Layer 3 of a small transformer language model trained on English Wikipedia (8 layers, counted from 0, width 128).
A neuron adds its activation times its output weights to the MLP's output. To switch it off is to set its activation to zero at one token and run the rest of the model.
A neuron's activation on a vector x is GELU(weights . x + bias), where the dot is the dot product.

Input weights of the MLP neurons that the questions are about. A number n stands for (n - 128) times 0.004.
n1 (bias -0.089): 115, 163, 157, 59, 67, 113, 175, 98, 88, 166, 122, 155, 173, 89, 122, 82, 87, 84, 155, 110, 157, 106, 90, 138, 143, 95, 184, 197, 26, 151, 120, 124, 112, 152, 131, 93, 108, 155, 147, 192, 58, 123, 107, 42, 103, 103, 160, 161, 114, 168, 95, 81, 155, 174, 171, 127, 100, 103, 175, 141, 112, 197, 125, 164, 122, 108, 157, 107, 124, 178, 93, 78, 64, 119, 68, 127, 125, 143, 161, 139, 185, 141, 143, 133, 203, 78, 180, 114, 155, 152, 127, 86, 98, 91, 104, 171, 135, 129, 180, 43, 64, 87, 179, 144, 119, 142, 171, 145, 165, 151, 166, 95, 200, 148, 146, 128, 75, 101, 138, 221, 117, 145, 156, 100, 146, 116, 79, 142
n57 (bias -0.044): 152, 116, 114, 125, 144, 77, 50, 142, 119, 124, 74, 168, 81, 90, 170, 169, 134, 172, 128, 143, 155, 169, 142, 121, 149, 124, 91, 94, 70, 172, 109, 89, 175, 163, 106, 89, 158, 163, 140, 113, 170, 74, 99, 95, 97, 116, 74, 199, 143, 151, 109, 204, 139, 114, 176, 187, 184, 166, 183, 132, 113, 108, 137, 137, 140, 77, 193, 217, 109, 95, 92, 104, 83, 182, 65, 130, 42, 60, 120, 163, 99, 65, 130, 151, 148, 159, 122, 173, 136, 107, 113, 103, 153, 109, 133, 38, 140, 197, 162, 176, 37, 139, 100, 147, 177, 101, 138, 107, 149, 102, 148, 107, 178, 102, 133, 149, 183, 94, 107, 93, 102, 169, 110, 103, 103, 162, 170, 116
n74 (bias -0.070): 116, 143, 103, 117, 123, 110, 113, 140, 77, 113, 159, 126, 140, 144, 130, 124, 98, 166, 112, 98, 222, 122, 144, 77, 176, 191, 119, 103, 139, 175, 195, 110, 93, 107, 78, 173, 118, 74, 216, 155, 164, 162, 173, 145, 99, 171, 147, 103, 167, 130, 144, 150, 100, 103, 145, 118, 56, 127, 138, 155, 61, 118, 160, 129, 181, 58, 145, 112, 74, 87, 107, 166, 113, 87, 131, 135, 109, 7, 122, 154, 94, 98, 26, 159, 106, 110, 112, 105, 105, 149, 189, 177, 197, 136, 99, 134, 108, 211, 140, 129, 138, 146, 118, 107, 169, 107, 112, 61, 141, 201, 154, 86, 78, 99, 119, 93, 155, 132, 186, 66, 94, 166, 182, 104, 117, 171, 145, 97
n186 (bias -0.084): 123, 128, 151, 165, 85, 149, 121, 105, 70, 122, 133, 168, 115, 125, 175, 112, 123, 129, 103, 166, 127, 145, 130, 120, 206, 167, 104, 62, 96, 112, 98, 117, 128, 115, 209, 163, 109, 162, 123, 205, 125, 118, 103, 113, 183, 153, 85, 147, 140, 110, 143, 201, 62, 103, 108, 129, 86, 145, 138, 97, 173, 120, 207, 94, 164, 164, 51, 153, 69, 155, 108, 109, 122, 95, 133, 140, 182, 167, 56, 121, 119, 104, 175, 138, 176, 125, 92, 126, 223, 68, 164, 128, 63, 163, 67, 98, 74, 113, 179, 76, 129, 126, 159, 101, 188, 118, 128, 137, 91, 134, 142, 103, 110, 127, 162, 112, 75, 135, 196, 102, 167, 107, 106, 127, 118, 119, 68, 159
n314 (bias -0.063): 102, 138, 91, 137, 119, 92, 132, 139, 115, 124, 93, 61, 101, 122, 140, 150, 195, 148, 136, 81, 89, 93, 129, 194, 98, 168, 147, 161, 79, 122, 97, 73, 127, 133, 52, 124, 133, 117, 119, 138, 228, 49, 134, 102, 137, 81, 124, 90, 177, 109, 141, 128, 142, 140, 204, 138, 56, 87, 115, 109, 116, 159, 186, 118, 213, 138, 94, 173, 110, 143, 106, 57, 103, 172, 81, 183, 171, 38, 72, 91, 154, 177, 80, 187, 110, 107, 120, 110, 142, 128, 115, 150, 160, 126, 104, 176, 111, 165, 149, 123, 126, 156, 95, 148, 148, 150, 114, 97, 130, 50, 179, 229, 154, 169, 166, 197, 101, 107, 107, 155, 165, 67, 93, 114, 143, 199, 95, 145
n349 (bias -0.093): 60, 182, 160, 56, 124, 146, 48, 112, 162, 93, 158, 136, 109, 131, 215, 119, 152, 114, 96, 155, 93, 104, 162, 69, 68, 102, 149, 181, 167, 130, 105, 140, 149, 129, 76, 110, 74, 206, 153, 154, 172, 103, 103, 176, 78, 119, 137, 142, 129, 135, 142, 61, 138, 198, 88, 241, 115, 87, 127, 182, 130, 162, 178, 189, 81, 139, 111, 141, 170, 124, 34, 153, 143, 138, 187, 91, 155, 96, 173, 168, 126, 144, 99, 194, 142, 98, 177, 117, 106, 124, 122, 87, 119, 121, 211, 64, 83, 80, 158, 80, 49, 118, 132, 198, 107, 107, 160, 85, 158, 133, 128, 129, 89, 159, 106, 151, 51, 136, 146, 83, 120, 85, 71, 121, 159, 179, 95, 175
n401 (bias -0.065): 168, 187, 135, 95, 124, 169, 60, 113, 112, 97, 92, 95, 101, 152, 160, 125, 92, 148, 156, 106, 96, 127, 91, 124, 152, 155, 122, 118, 158, 96, 152, 143, 184, 150, 206, 148, 167, 131, 119, 133, 45, 157, 195, 153, 131, 131, 116, 152, 141, 130, 85, 143, 180, 69, 96, 93, 153, 126, 156, 155, 177, 157, 105, 81, 95, 62, 85, 92, 60, 129, 119, 198, 144, 105, 139, 79, 100, 164, 38, 93, 139, 142, 135, 76, 132, 89, 63, 114, 119, 143, 155, 106, 143, 149, 140, 144, 97, 167, 156, 150, 15, 111, 109, 136, 169, 94, 90, 93, 161, 70, 103, 143, 159, 178, 158, 100, 124, 138, 137, 128, 129, 157, 143, 157, 143, 164, 122, 185
n427 (bias -0.080): 112, 132, 166, 166, 192, 109, 144, 133, 121, 63, 92, 141, 114, 46, 158, 99, 170, 159, 94, 106, 65, 119, 188, 54, 228, 178, 198, 138, 133, 203, 153, 112, 134, 207, 110, 74, 122, 83, 130, 155, 85, 68, 150, 126, 115, 176, 204, 97, 116, 55, 101, 141, 98, 148, 122, 106, 120, 104, 128, 220, 83, 173, 161, 145, 167, 102, 199, 142, 78, 101, 154, 111, 132, 115, 172, 168, 68, 136, 155, 145, 82, 99, 97, 124, 125, 142, 147, 63, 107, 117, 103, 135, 123, 125, 133, 141, 106, 75, 178, 67, 167, 139, 68, 133, 156, 88, 65, 111, 133, 174, 205, 122, 131, 159, 238, 170, 148, 51, 93, 155, 90, 123, 102, 121, 120, 87, 105, 121
n504 (bias -0.154): 245, 150, 119, 145, 63, 127, 121, 60, 83, 149, 149, 164, 227, 238, 92, 97, 108, 95, 195, 114, 128, 62, 97, 152, 105, 75, 95, 105, 136, 165, 136, 99, 90, 73, 175, 36, 115, 104, 167, 83, 118, 235, 177, 117, 220, 104, 176, 78, 55, 88, 79, 99, 116, 98, 155, 105, 150, 211, 79, 95, 182, 122, 148, 152, 135, 214, 193, 89, 91, 162, 33, 178, 170, 124, 188, 92, 157, 101, 128, 140, 116, 151, 65, 141, 134, 181, 66, 129, 201, 113, 177, 82, 90, 160, 156, 153, 190, 186, 90, 64, 148, 103, 124, 155, 166, 144, 161, 86, 107, 149, 83, 85, 66, 142, 91, 116, 177, 124, 135, 124, 139, 151, 85, 188, 120, 108, 67, 185

Output weights of the MLP neurons that the questions are about. A number n stands for (n - 128) times 0.0011.
n1: 99, 160, 114, 77, 158, 111, 75, 175, 76, 148, 149, 111, 126, 115, 107, 178, 125, 138, 102, 147, 125, 126, 167, 144, 112, 116, 134, 171, 75, 157, 95, 186, 80, 98, 139, 145, 121, 88, 174, 107, 159, 193, 183, 158, 133, 185, 156, 134, 148, 150, 107, 124, 91, 106, 124, 60, 179, 167, 124, 92, 92, 113, 103, 71, 140, 141, 122, 138, 109, 137, 153, 172, 140, 125, 176, 135, 125, 91, 123, 142, 133, 155, 148, 124, 164, 112, 152, 65, 107, 152, 117, 163, 208, 115, 154, 134, 104, 143, 68, 174, 115, 76, 170, 132, 65, 152, 89, 151, 111, 135, 61, 140, 100, 137, 156, 93, 180, 138, 158, 100, 116, 102, 140, 144, 92, 104, 123, 47
n57: 76, 134, 135, 122, 155, 182, 166, 99, 86, 121, 125, 88, 125, 139, 134, 122, 124, 102, 143, 108, 95, 121, 125, 106, 132, 102, 129, 110, 101, 119, 112, 126, 142, 101, 107, 147, 115, 55, 96, 133, 111, 188, 151, 184, 143, 130, 152, 90, 142, 116, 132, 145, 74, 161, 111, 138, 138, 180, 111, 124, 157, 142, 84, 103, 117, 179, 108, 100, 121, 141, 74, 181, 108, 127, 133, 180, 196, 103, 115, 114, 107, 128, 144, 93, 98, 96, 193, 112, 113, 122, 150, 129, 125, 108, 127, 180, 100, 102, 116, 133, 166, 159, 173, 129, 148, 151, 171, 140, 147, 168, 89, 98, 117, 138, 152, 155, 95, 89, 154, 83, 169, 132, 164, 143, 124, 128, 98, 82
n74: 121, 165, 128, 115, 139, 139, 120, 99, 128, 90, 100, 119, 159, 155, 72, 163, 92, 97, 94, 115, 110, 93, 122, 100, 162, 86, 193, 159, 175, 84, 171, 88, 101, 195, 76, 28, 122, 74, 126, 193, 212, 68, 151, 81, 68, 124, 140, 151, 194, 68, 178, 134, 93, 193, 84, 102, 152, 149, 146, 177, 68, 102, 86, 124, 88, 174, 149, 129, 103, 130, 89, 94, 181, 169, 108, 129, 101, 142, 127, 130, 107, 82, 116, 169, 179, 140, 150, 135, 140, 143, 120, 108, 109, 139, 167, 194, 164, 162, 115, 101, 131, 164, 120, 139, 153, 132, 119, 51, 155, 180, 104, 158, 84, 160, 160, 159, 135, 139, 100, 105, 113, 50, 162, 204, 145, 27, 152, 106
n186: 116, 86, 89, 127, 127, 141, 103, 145, 111, 95, 126, 163, 186, 170, 131, 86, 68, 82, 126, 108, 172, 140, 115, 132, 163, 154, 163, 215, 141, 84, 106, 124, 121, 141, 179, 114, 116, 148, 148, 124, 173, 168, 135, 138, 162, 122, 123, 87, 152, 104, 145, 152, 149, 192, 155, 42, 82, 160, 160, 142, 96, 111, 104, 158, 49, 73, 92, 192, 123, 100, 157, 130, 124, 105, 144, 182, 99, 145, 118, 136, 140, 169, 159, 135, 135, 159, 120, 160, 116, 172, 73, 167, 120, 125, 51, 132, 103, 119, 151, 76, 106, 63, 127, 145, 101, 121, 127, 138, 122, 120, 117, 82, 181, 152, 137, 110, 129, 115, 139, 112, 96, 81, 211, 105, 181, 165, 116, 136
n314: 142, 103, 52, 158, 124, 103, 110, 179, 102, 95, 163, 113, 125, 130, 61, 148, 64, 117, 102, 140, 69, 138, 168, 92, 153, 152, 138, 132, 175, 122, 160, 87, 149, 119, 237, 156, 138, 144, 116, 144, 129, 155, 132, 123, 124, 111, 166, 126, 116, 124, 137, 98, 71, 113, 103, 68, 164, 135, 138, 155, 112, 174, 97, 121, 97, 129, 98, 119, 104, 135, 156, 59, 107, 121, 99, 118, 89, 126, 147, 205, 164, 133, 140, 103, 146, 106, 144, 171, 143, 158, 173, 162, 114, 113, 129, 132, 180, 88, 127, 106, 172, 110, 169, 115, 189, 142, 102, 100, 136, 158, 137, 165, 145, 40, 156, 136, 116, 77, 119, 98, 120, 132, 199, 141, 79, 148, 100, 142
n349: 92, 156, 105, 123, 127, 175, 108, 146, 164, 120, 138, 164, 128, 135, 127, 101, 123, 223, 123, 104, 97, 179, 136, 95, 71, 79, 196, 93, 154, 135, 112, 41, 151, 152, 142, 101, 134, 143, 126, 156, 146, 202, 151, 125, 84, 169, 194, 71, 70, 109, 146, 204, 119, 187, 123, 119, 44, 130, 142, 136, 154, 115, 81, 253, 94, 117, 81, 80, 176, 123, 163, 106, 118, 108, 83, 184, 117, 128, 101, 125, 163, 159, 102, 128, 126, 117, 106, 91, 157, 74, 118, 148, 129, 126, 141, 90, 126, 126, 153, 64, 118, 134, 138, 131, 163, 142, 149, 147, 84, 115, 93, 113, 106, 249, 101, 138, 102, 115, 168, 142, 108, 169, 139, 138, 90, 153, 79, 134
n401: 148, 93, 59, 183, 119, 85, 148, 103, 135, 101, 87, 116, 146, 124, 127, 102, 144, 53, 164, 74, 111, 125, 131, 115, 150, 115, 104, 134, 126, 123, 149, 132, 116, 140, 109, 141, 112, 64, 112, 84, 126, 137, 190, 139, 141, 128, 173, 128, 133, 191, 143, 89, 148, 117, 156, 75, 99, 159, 123, 169, 109, 183, 174, 120, 186, 127, 82, 131, 132, 96, 186, 126, 167, 159, 104, 121, 155, 127, 121, 108, 126, 131, 221, 36, 151, 137, 136, 119, 135, 106, 146, 106, 160, 135, 105, 140, 135, 140, 161, 137, 178, 143, 99, 80, 138, 133, 134, 105, 139, 116, 117, 168, 92, 132, 103, 156, 98, 108, 166, 144, 62, 102, 180, 83, 105, 171, 143, 177
n427: 170, 170, 96, 77, 117, 62, 144, 187, 165, 119, 164, 120, 144, 117, 87, 153, 130, 183, 138, 66, 141, 121, 112, 150, 59, 164, 128, 116, 53, 118, 89, 114, 151, 77, 96, 195, 164, 107, 119, 148, 88, 100, 176, 92, 103, 127, 188, 99, 203, 84, 104, 156, 136, 125, 161, 127, 86, 165, 130, 101, 154, 126, 173, 113, 77, 206, 143, 122, 162, 182, 117, 97, 102, 111, 42, 68, 108, 82, 95, 92, 98, 130, 160, 154, 148, 189, 91, 130, 119, 129, 91, 187, 134, 148, 151, 150, 91, 119, 85, 149, 149, 160, 207, 132, 130, 128, 135, 158, 146, 82, 147, 77, 9, 173, 85, 124, 152, 169, 71, 152, 165, 188, 121, 211, 156, 158, 154, 188
n504: 242, 124, 203, 118, 142, 19, 81, 150, 143, 112, 97, 202, 141, 106, 79, 94, 178, 92, 195, 119, 78, 145, 151, 123, 132, 78, 199, 113, 150, 94, 196, 97, 123, 40, 156, 116, 115, 88, 75, 184, 121, 134, 172, 145, 161, 113, 127, 110, 159, 165, 76, 38, 95, 173, 112, 135, 127, 50, 77, 12, 188, 83, 123, 150, 110, 117, 127, 75, 127, 134, 217, 125, 91, 188, 51, 63, 117, 105, 75, 65, 102, 132, 102, 63, 203, 145, 137, 145, 135, 66, 133, 144, 189, 159, 207, 184, 163, 224, 94, 87, 124, 128, 99, 112, 83, 201, 72, 125, 73, 171, 129, 161, 124, 170, 145, 120, 229, 132, 157, 123, 96, 108, 168, 167, 201, 142, 212, 124

Each question names a token from some text and the token that comes next. It shows the vector x that enters the MLP there. A number n stands for (n - 128) times 0.029.

Then comes g, the gradient of the next token's log-probability with respect to the MLP's output, scaled to length 1. A neuron's effect is roughly proportional to its activation times (output weights . g). A number n stands for (n - 128) times 0.0028.

"8", then "3 "
x: 156, 106, 159, 141, 82, 133, 162, 161, 147, 108, 107, 112, 137, 128, 92, 115, 122, 160, 102, 134, 145, 115, 110, 161, 166, 114, 54, 88, 172, 103, 200, 107, 125, 116, 85, 148, 164, 97, 120, 142, 127, 130, 130, 145, 85, 85, 91, 232, 105, 67, 100, 108, 93, 225, 162, 122, 149, 84, 145, 182, 78, 150, 120, 120, 110, 43, 110, 162, 133, 115, 171, 160, 156, 86, 230, 129, 145, 169, 101, 90, 109, 76, 129, 135, 67, 97, 139, 145, 157, 123, 98, 170, 92, 159, 130, 99, 137, 178, 118, 114, 140, 200, 163, 108, 85, 136, 151, 101, 78, 133, 147, 193, 146, 148, 105, 106, 107, 164, 135, 85, 156, 124, 103, 104, 162, 107, 165, 117
g: 54, 116, 111, 60, 135, 151, 83, 128, 204, 100, 142, 138, 119, 122, 127, 120, 98, 127, 93, 117, 99, 112, 83, 170, 124, 150, 136, 150, 110, 105, 127, 131, 136, 132, 117, 152, 116, 125, 103, 149, 120, 119, 161, 101, 117, 165, 183, 95, 171, 123, 160, 141, 148, 189, 174, 136, 31, 141, 156, 205, 141, 91, 110, 133, 137, 86, 91, 188, 101, 131, 123, 110, 183, 147, 130, 139, 132, 48, 99, 139, 174, 125, 109, 110, 140, 188, 116, 136, 135, 131, 128, 95, 93, 160, 125, 131, 173, 71, 136, 141, 122, 80, 85, 71, 102, 151, 145, 135, 161, 123, 141, 144, 151, 153, 121, 182, 152, 169, 98, 179, 126, 109, 149, 77, 91, 138, 152, 97
Which neuron, switched off, lowers the next token's probability most? n74

"ex", then "–"
x: 102, 57, 145, 203, 143, 107, 163, 150, 128, 80, 157, 88, 169, 90, 123, 95, 167, 161, 143, 117, 96, 122, 130, 111, 124, 64, 104, 140, 187, 87, 158, 87, 104, 120, 83, 122, 135, 101, 154, 156, 98, 117, 93, 175, 24, 116, 113, 173, 95, 152, 146, 118, 84, 149, 147, 90, 171, 136, 161, 108, 128, 134, 114, 157, 140, 99, 85, 171, 163, 155, 147, 154, 121, 122, 129, 176, 145, 170, 136, 102, 170, 168, 150, 111, 98, 140, 97, 139, 209, 129, 152, 186, 86, 155, 147, 138, 172, 135, 157, 117, 163, 144, 100, 90, 105, 126, 132, 145, 58, 112, 84, 136, 186, 141, 85, 130, 77, 150, 117, 138, 45, 167, 116, 47, 133, 71, 189, 158
g: 120, 200, 88, 86, 134, 162, 116, 104, 110, 104, 165, 150, 126, 165, 83, 132, 121, 146, 136, 99, 148, 168, 117, 97, 136, 146, 28, 124, 122, 129, 115, 157, 113, 138, 124, 125, 124, 155, 107, 97, 186, 138, 169, 131, 119, 93, 126, 162, 103, 96, 65, 116, 120, 150, 120, 170, 96, 143, 99, 106, 88, 183, 94, 128, 145, 156, 162, 151, 74, 139, 113, 147, 90, 145, 124, 89, 76, 87, 137, 101, 131, 159, 174, 156, 107, 164, 147, 94, 138, 116, 113, 140, 180, 116, 106, 162, 92, 179, 171, 95, 172, 137, 142, 167, 121, 155, 71, 172, 133, 149, 118, 108, 126, 105, 147, 197, 128, 212, 103, 170, 103, 82, 88, 145, 114, 99, 149, 75
Which neuron, switched off, raises the next token's probability most? n1

"ar", then "w"
x: 144, 86, 154, 197, 118, 125, 205, 203, 192, 92, 118, 77, 158, 154, 159, 104, 148, 140, 76, 139, 153, 148, 133, 147, 193, 115, 103, 88, 142, 98, 201, 108, 140, 109, 129, 78, 120, 119, 143, 154, 148, 55, 67, 165, 65, 111, 111, 153, 88, 93, 115, 117, 88, 189, 129, 70, 123, 118, 104, 156, 41, 153, 109, 135, 168, 44, 123, 158, 170, 85, 154, 149, 123, 77, 159, 70, 112, 139, 132, 103, 128, 147, 65, 92, 146, 147, 111, 118, 175, 90, 151, 154, 135, 162, 165, 129, 137, 130, 158, 88, 132, 132, 150, 76, 55, 148, 123, 159, 123, 128, 146, 139, 183, 122, 130, 74, 165, 137, 140, 129, 132, 144, 160, 130, 126, 98, 175, 118
g: 131, 138, 120, 124, 90, 135, 143, 129, 115, 135, 181, 119, 145, 70, 141, 166, 127, 89, 162, 161, 186, 125, 107, 71, 145, 89, 135, 164, 114, 133, 133, 110, 120, 141, 147, 111, 61, 121, 74, 119, 130, 138, 132, 96, 140, 98, 148, 162, 102, 112, 156, 156, 102, 135, 87, 146, 123, 140, 153, 108, 97, 105, 144, 145, 166, 146, 161, 126, 122, 151, 135, 148, 171, 144, 54, 143, 120, 140, 123, 184, 139, 140, 125, 136, 155, 119, 156, 161, 70, 121, 129, 75, 99, 76, 131, 60, 117, 151, 138, 91, 72, 130, 142, 151, 161, 123, 133, 182, 125, 228, 124, 162, 69, 169, 150, 116, 183, 181, 118, 139, 34, 103, 128, 54, 99, 117, 130, 152
Which neuron, switched off, raises the next token's probability most? n427

"the ", then "S"
x: 121, 94, 181, 222, 133, 108, 134, 186, 155, 123, 113, 128, 116, 166, 85, 134, 52, 69, 135, 169, 137, 117, 145, 154, 76, 62, 104, 87, 162, 95, 189, 77, 123, 61, 126, 115, 173, 154, 85, 95, 139, 170, 109, 121, 112, 76, 84, 187, 113, 120, 75, 154, 78, 176, 147, 124, 182, 125, 105, 116, 103, 166, 135, 130, 140, 128, 95, 129, 120, 79, 98, 157, 174, 146, 163, 132, 149, 90, 115, 82, 149, 115, 107, 87, 110, 134, 170, 138, 160, 90, 42, 125, 121, 204, 132, 179, 96, 136, 155, 94, 184, 151, 123, 103, 81, 156, 171, 125, 100, 126, 125, 158, 164, 152, 119, 121, 131, 150, 157, 135, 91, 188, 104, 88, 172, 131, 150, 176
g: 148, 88, 110, 175, 145, 98, 164, 98, 116, 139, 136, 144, 83, 83, 128, 113, 121, 133, 130, 146, 28, 153, 201, 100, 157, 136, 172, 93, 101, 116, 120, 132, 133, 70, 95, 85, 143, 144, 167, 175, 108, 78, 153, 122, 136, 92, 112, 149, 148, 120, 144, 52, 139, 157, 158, 183, 84, 128, 170, 102, 138, 156, 143, 119, 82, 156, 41, 95, 119, 103, 130, 137, 170, 89, 127, 160, 121, 100, 75, 165, 111, 125, 139, 163, 133, 133, 86, 153, 136, 141, 88, 122, 144, 151, 162, 102, 108, 182, 123, 184, 134, 126, 150, 151, 164, 103, 113, 123, 136, 151, 142, 100, 118, 98, 128, 152, 167, 123, 128, 140, 145, 57, 164, 73, 149, 175, 174, 137
Which neuron, switched off, lowers the next token's probability most? n504

"e", then "ug"
x: 104, 41, 121, 182, 172, 127, 193, 186, 146, 77, 169, 108, 108, 139, 149, 120, 107, 126, 91, 182, 104, 150, 145, 199, 82, 99, 113, 137, 128, 76, 181, 154, 135, 86, 114, 116, 146, 57, 121, 127, 182, 137, 77, 171, 76, 84, 68, 209, 133, 142, 135, 147, 109, 194, 143, 130, 138, 146, 212, 130, 83, 127, 85, 149, 124, 68, 78, 168, 187, 126, 115, 127, 147, 104, 111, 103, 144, 139, 122, 129, 148, 152, 128, 146, 97, 139, 135, 116, 237, 161, 98, 140, 96, 100, 106, 166, 141, 195, 125, 92, 122, 133, 128, 88, 144, 141, 129, 116, 91, 147, 120, 130, 169, 115, 106, 91, 112, 125, 103, 121, 56, 154, 111, 129, 83, 141, 145, 100
g: 132, 123, 68, 61, 87, 128, 158, 156, 95, 161, 94, 122, 105, 190, 145, 150, 75, 182, 121, 91, 145, 96, 101, 110, 120, 101, 121, 78, 155, 141, 134, 68, 148, 118, 123, 184, 153, 146, 100, 169, 151, 144, 162, 141, 168, 74, 117, 116, 152, 77, 137, 171, 145, 126, 118, 176, 155, 73, 137, 153, 95, 107, 108, 148, 158, 140, 162, 139, 101, 105, 70, 159, 180, 128, 201, 102, 112, 159, 153, 152, 115, 126, 141, 79, 153, 128, 114, 174, 183, 102, 100, 126, 183, 106, 93, 100, 129, 115, 144, 163, 106, 151, 156, 151, 70, 107, 97, 68, 105, 146, 124, 115, 132, 160, 91, 157, 163, 117, 146, 182, 117, 98, 132, 74, 135, 130, 96, 157
Which neuron, switched off, raises the next token's probability most? n57

"g", then "ar"
x: 131, 59, 137, 176, 91, 93, 212, 176, 164, 166, 102, 102, 149, 130, 199, 122, 130, 146, 86, 128, 118, 112, 106, 143, 130, 123, 89, 94, 115, 118, 203, 117, 109, 129, 117, 112, 172, 118, 106, 137, 182, 86, 91, 206, 111, 76, 127, 172, 103, 119, 96, 135, 141, 155, 122, 88, 174, 145, 132, 145, 21, 179, 83, 132, 85, 90, 145, 130, 148, 115, 144, 120, 133, 127, 132, 124, 82, 175, 147, 119, 162, 200, 109, 55, 113, 104, 111, 67, 191, 120, 138, 132, 108, 142, 131, 111, 139, 143, 158, 68, 145, 166, 102, 71, 43, 140, 138, 201, 82, 128, 93, 184, 132, 112, 126, 125, 134, 137, 123, 131, 149, 146, 113, 138, 130, 145, 198, 149
g: 79, 69, 141, 88, 164, 130, 146, 176, 136, 102, 191, 101, 76, 166, 125, 121, 140, 89, 135, 170, 113, 195, 153, 170, 145, 104, 162, 165, 126, 83, 121, 115, 172, 169, 149, 49, 96, 117, 115, 107, 123, 69, 138, 131, 114, 84, 182, 175, 80, 111, 149, 102, 127, 144, 167, 113, 128, 116, 135, 34, 143, 131, 161, 185, 119, 181, 115, 129, 135, 146, 140, 69, 132, 111, 130, 101, 118, 144, 131, 124, 148, 130, 135, 171, 135, 124, 102, 191, 140, 106, 139, 158, 90, 107, 89, 116, 136, 173, 161, 122, 81, 195, 136, 100, 55, 126, 112, 181, 92, 151, 142, 162, 129, 114, 102, 116, 140, 106, 106, 130, 139, 160, 119, 110, 115, 98, 121, 136
Which neuron, switched off, lowers the next token's probability most? n57

"\n", then "| "
x: 144, 130, 180, 158, 204, 149, 155, 170, 163, 157, 133, 108, 107, 159, 62, 139, 96, 74, 174, 118, 100, 107, 136, 121, 134, 113, 104, 138, 172, 74, 199, 89, 89, 110, 202, 153, 174, 133, 120, 125, 98, 132, 154, 140, 139, 134, 87, 228, 130, 95, 132, 178, 108, 178, 75, 107, 185, 64, 154, 107, 81, 159, 174, 147, 69, 84, 90, 136, 158, 108, 72, 118, 140, 105, 147, 140, 113, 146, 94, 89, 128, 168, 118, 81, 75, 101, 137, 168, 165, 132, 89, 140, 140, 175, 121, 127, 120, 129, 87, 133, 164, 126, 120, 95, 65, 111, 175, 71, 107, 102, 169, 132, 128, 101, 126, 142, 114, 130, 90, 133, 150, 110, 84, 72, 144, 157, 157, 207
g: 161, 115, 218, 132, 119, 112, 153, 136, 138, 54, 163, 124, 68, 109, 187, 131, 95, 120, 127, 131, 157, 160, 144, 132, 154, 84, 161, 117, 95, 81, 54, 93, 96, 141, 169, 90, 93, 94, 150, 150, 123, 116, 205, 91, 91, 179, 146, 143, 154, 151, 99, 127, 114, 117, 114, 146, 97, 106, 113, 129, 138, 129, 126, 128, 169, 158, 149, 178, 155, 77, 96, 119, 96, 132, 141, 93, 89, 101, 120, 122, 169, 156, 98, 164, 146, 87, 124, 137, 124, 122, 51, 87, 94, 111, 107, 115, 131, 160, 131, 122, 144, 204, 140, 214, 133, 142, 125, 160, 167, 155, 118, 122, 93, 87, 135, 127, 159, 74, 134, 115, 185, 131, 103, 128, 141, 140, 152, 143
Which neuron, switched off, raises the next token's probability most? n401

"ou", then "t"
x: 116, 82, 114, 125, 116, 131, 144, 102, 193, 133, 107, 77, 138, 172, 114, 94, 113, 61, 84, 175, 160, 121, 119, 141, 63, 137, 88, 114, 153, 108, 163, 55, 184, 107, 82, 152, 155, 120, 163, 112, 147, 75, 107, 130, 127, 94, 103, 189, 138, 134, 130, 151, 54, 171, 93, 78, 159, 123, 143, 149, 74, 118, 66, 110, 93, 59, 135, 145, 140, 74, 140, 162, 116, 154, 183, 194, 128, 184, 139, 89, 112, 115, 114, 91, 99, 149, 113, 169, 222, 145, 139, 158, 148, 188, 203, 124, 138, 128, 129, 137, 114, 135, 121, 77, 84, 90, 107, 131, 90, 173, 186, 187, 175, 102, 130, 116, 124, 99, 146, 107, 140, 174, 127, 155, 117, 160, 165, 140
g: 89, 143, 154, 100, 81, 120, 148, 110, 145, 89, 138, 133, 152, 139, 147, 56, 134, 86, 111, 149, 100, 98, 175, 133, 155, 146, 137, 72, 155, 107, 96, 126, 105, 221, 105, 121, 101, 139, 118, 102, 136, 163, 145, 128, 144, 170, 103, 130, 85, 96, 115, 109, 141, 117, 128, 184, 67, 83, 185, 99, 120, 146, 153, 141, 64, 131, 122, 95, 51, 94, 159, 150, 132, 108, 147, 144, 110, 126, 142, 147, 158, 103, 99, 134, 168, 124, 201, 161, 121, 128, 151, 133, 138, 152, 177, 184, 119, 133, 165, 161, 114, 135, 102, 133, 142, 96, 151, 120, 129, 132, 129, 165, 81, 152, 183, 156, 123, 83, 98, 59, 82, 184, 172, 118, 129, 89, 180, 90
Which neuron, switched off, lowers the next token's probability most? n57

"oc", then "ated "
x: 83, 54, 176, 169, 152, 129, 151, 132, 122, 77, 137, 101, 154, 133, 140, 149, 138, 117, 83, 113, 104, 120, 161, 95, 101, 92, 127, 106, 184, 74, 183, 112, 111, 104, 109, 179, 169, 112, 172, 135, 141, 169, 67, 154, 87, 188, 128, 190, 118, 146, 154, 102, 131, 157, 141, 81, 177, 120, 150, 134, 79, 156, 137, 148, 76, 72, 132, 130, 183, 106, 167, 147, 148, 91, 128, 139, 123, 175, 98, 83, 145, 202, 84, 127, 121, 155, 97, 134, 187, 116, 174, 134, 120, 219, 185, 155, 145, 90, 142, 108, 128, 90, 110, 98, 60, 91, 148, 133, 132, 119, 118, 131, 170, 118, 87, 108, 80, 92, 51, 84, 132, 152, 89, 94, 159, 127, 205, 122
g: 153, 38, 91, 143, 87, 143, 111, 146, 113, 173, 130, 123, 114, 89, 128, 131, 129, 121, 156, 128, 155, 157, 124, 125, 115, 142, 124, 134, 145, 88, 167, 120, 168, 60, 110, 166, 152, 114, 137, 100, 95, 105, 148, 149, 102, 191, 158, 130, 132, 140, 157, 135, 185, 108, 101, 116, 49, 119, 178, 148, 150, 111, 133, 189, 112, 94, 77, 130, 118, 117, 117, 137, 106, 169, 118, 116, 82, 177, 48, 177, 121, 158, 151, 149, 141, 91, 141, 161, 135, 132, 142, 95, 121, 119, 201, 102, 133, 162, 82, 108, 144, 148, 149, 78, 107, 143, 119, 148, 109, 102, 153, 125, 149, 158, 106, 170, 120, 95, 119, 171, 24, 143, 140, 167, 99, 140, 73, 170
Which neuron, switched off, lowers the next token's probability most? n349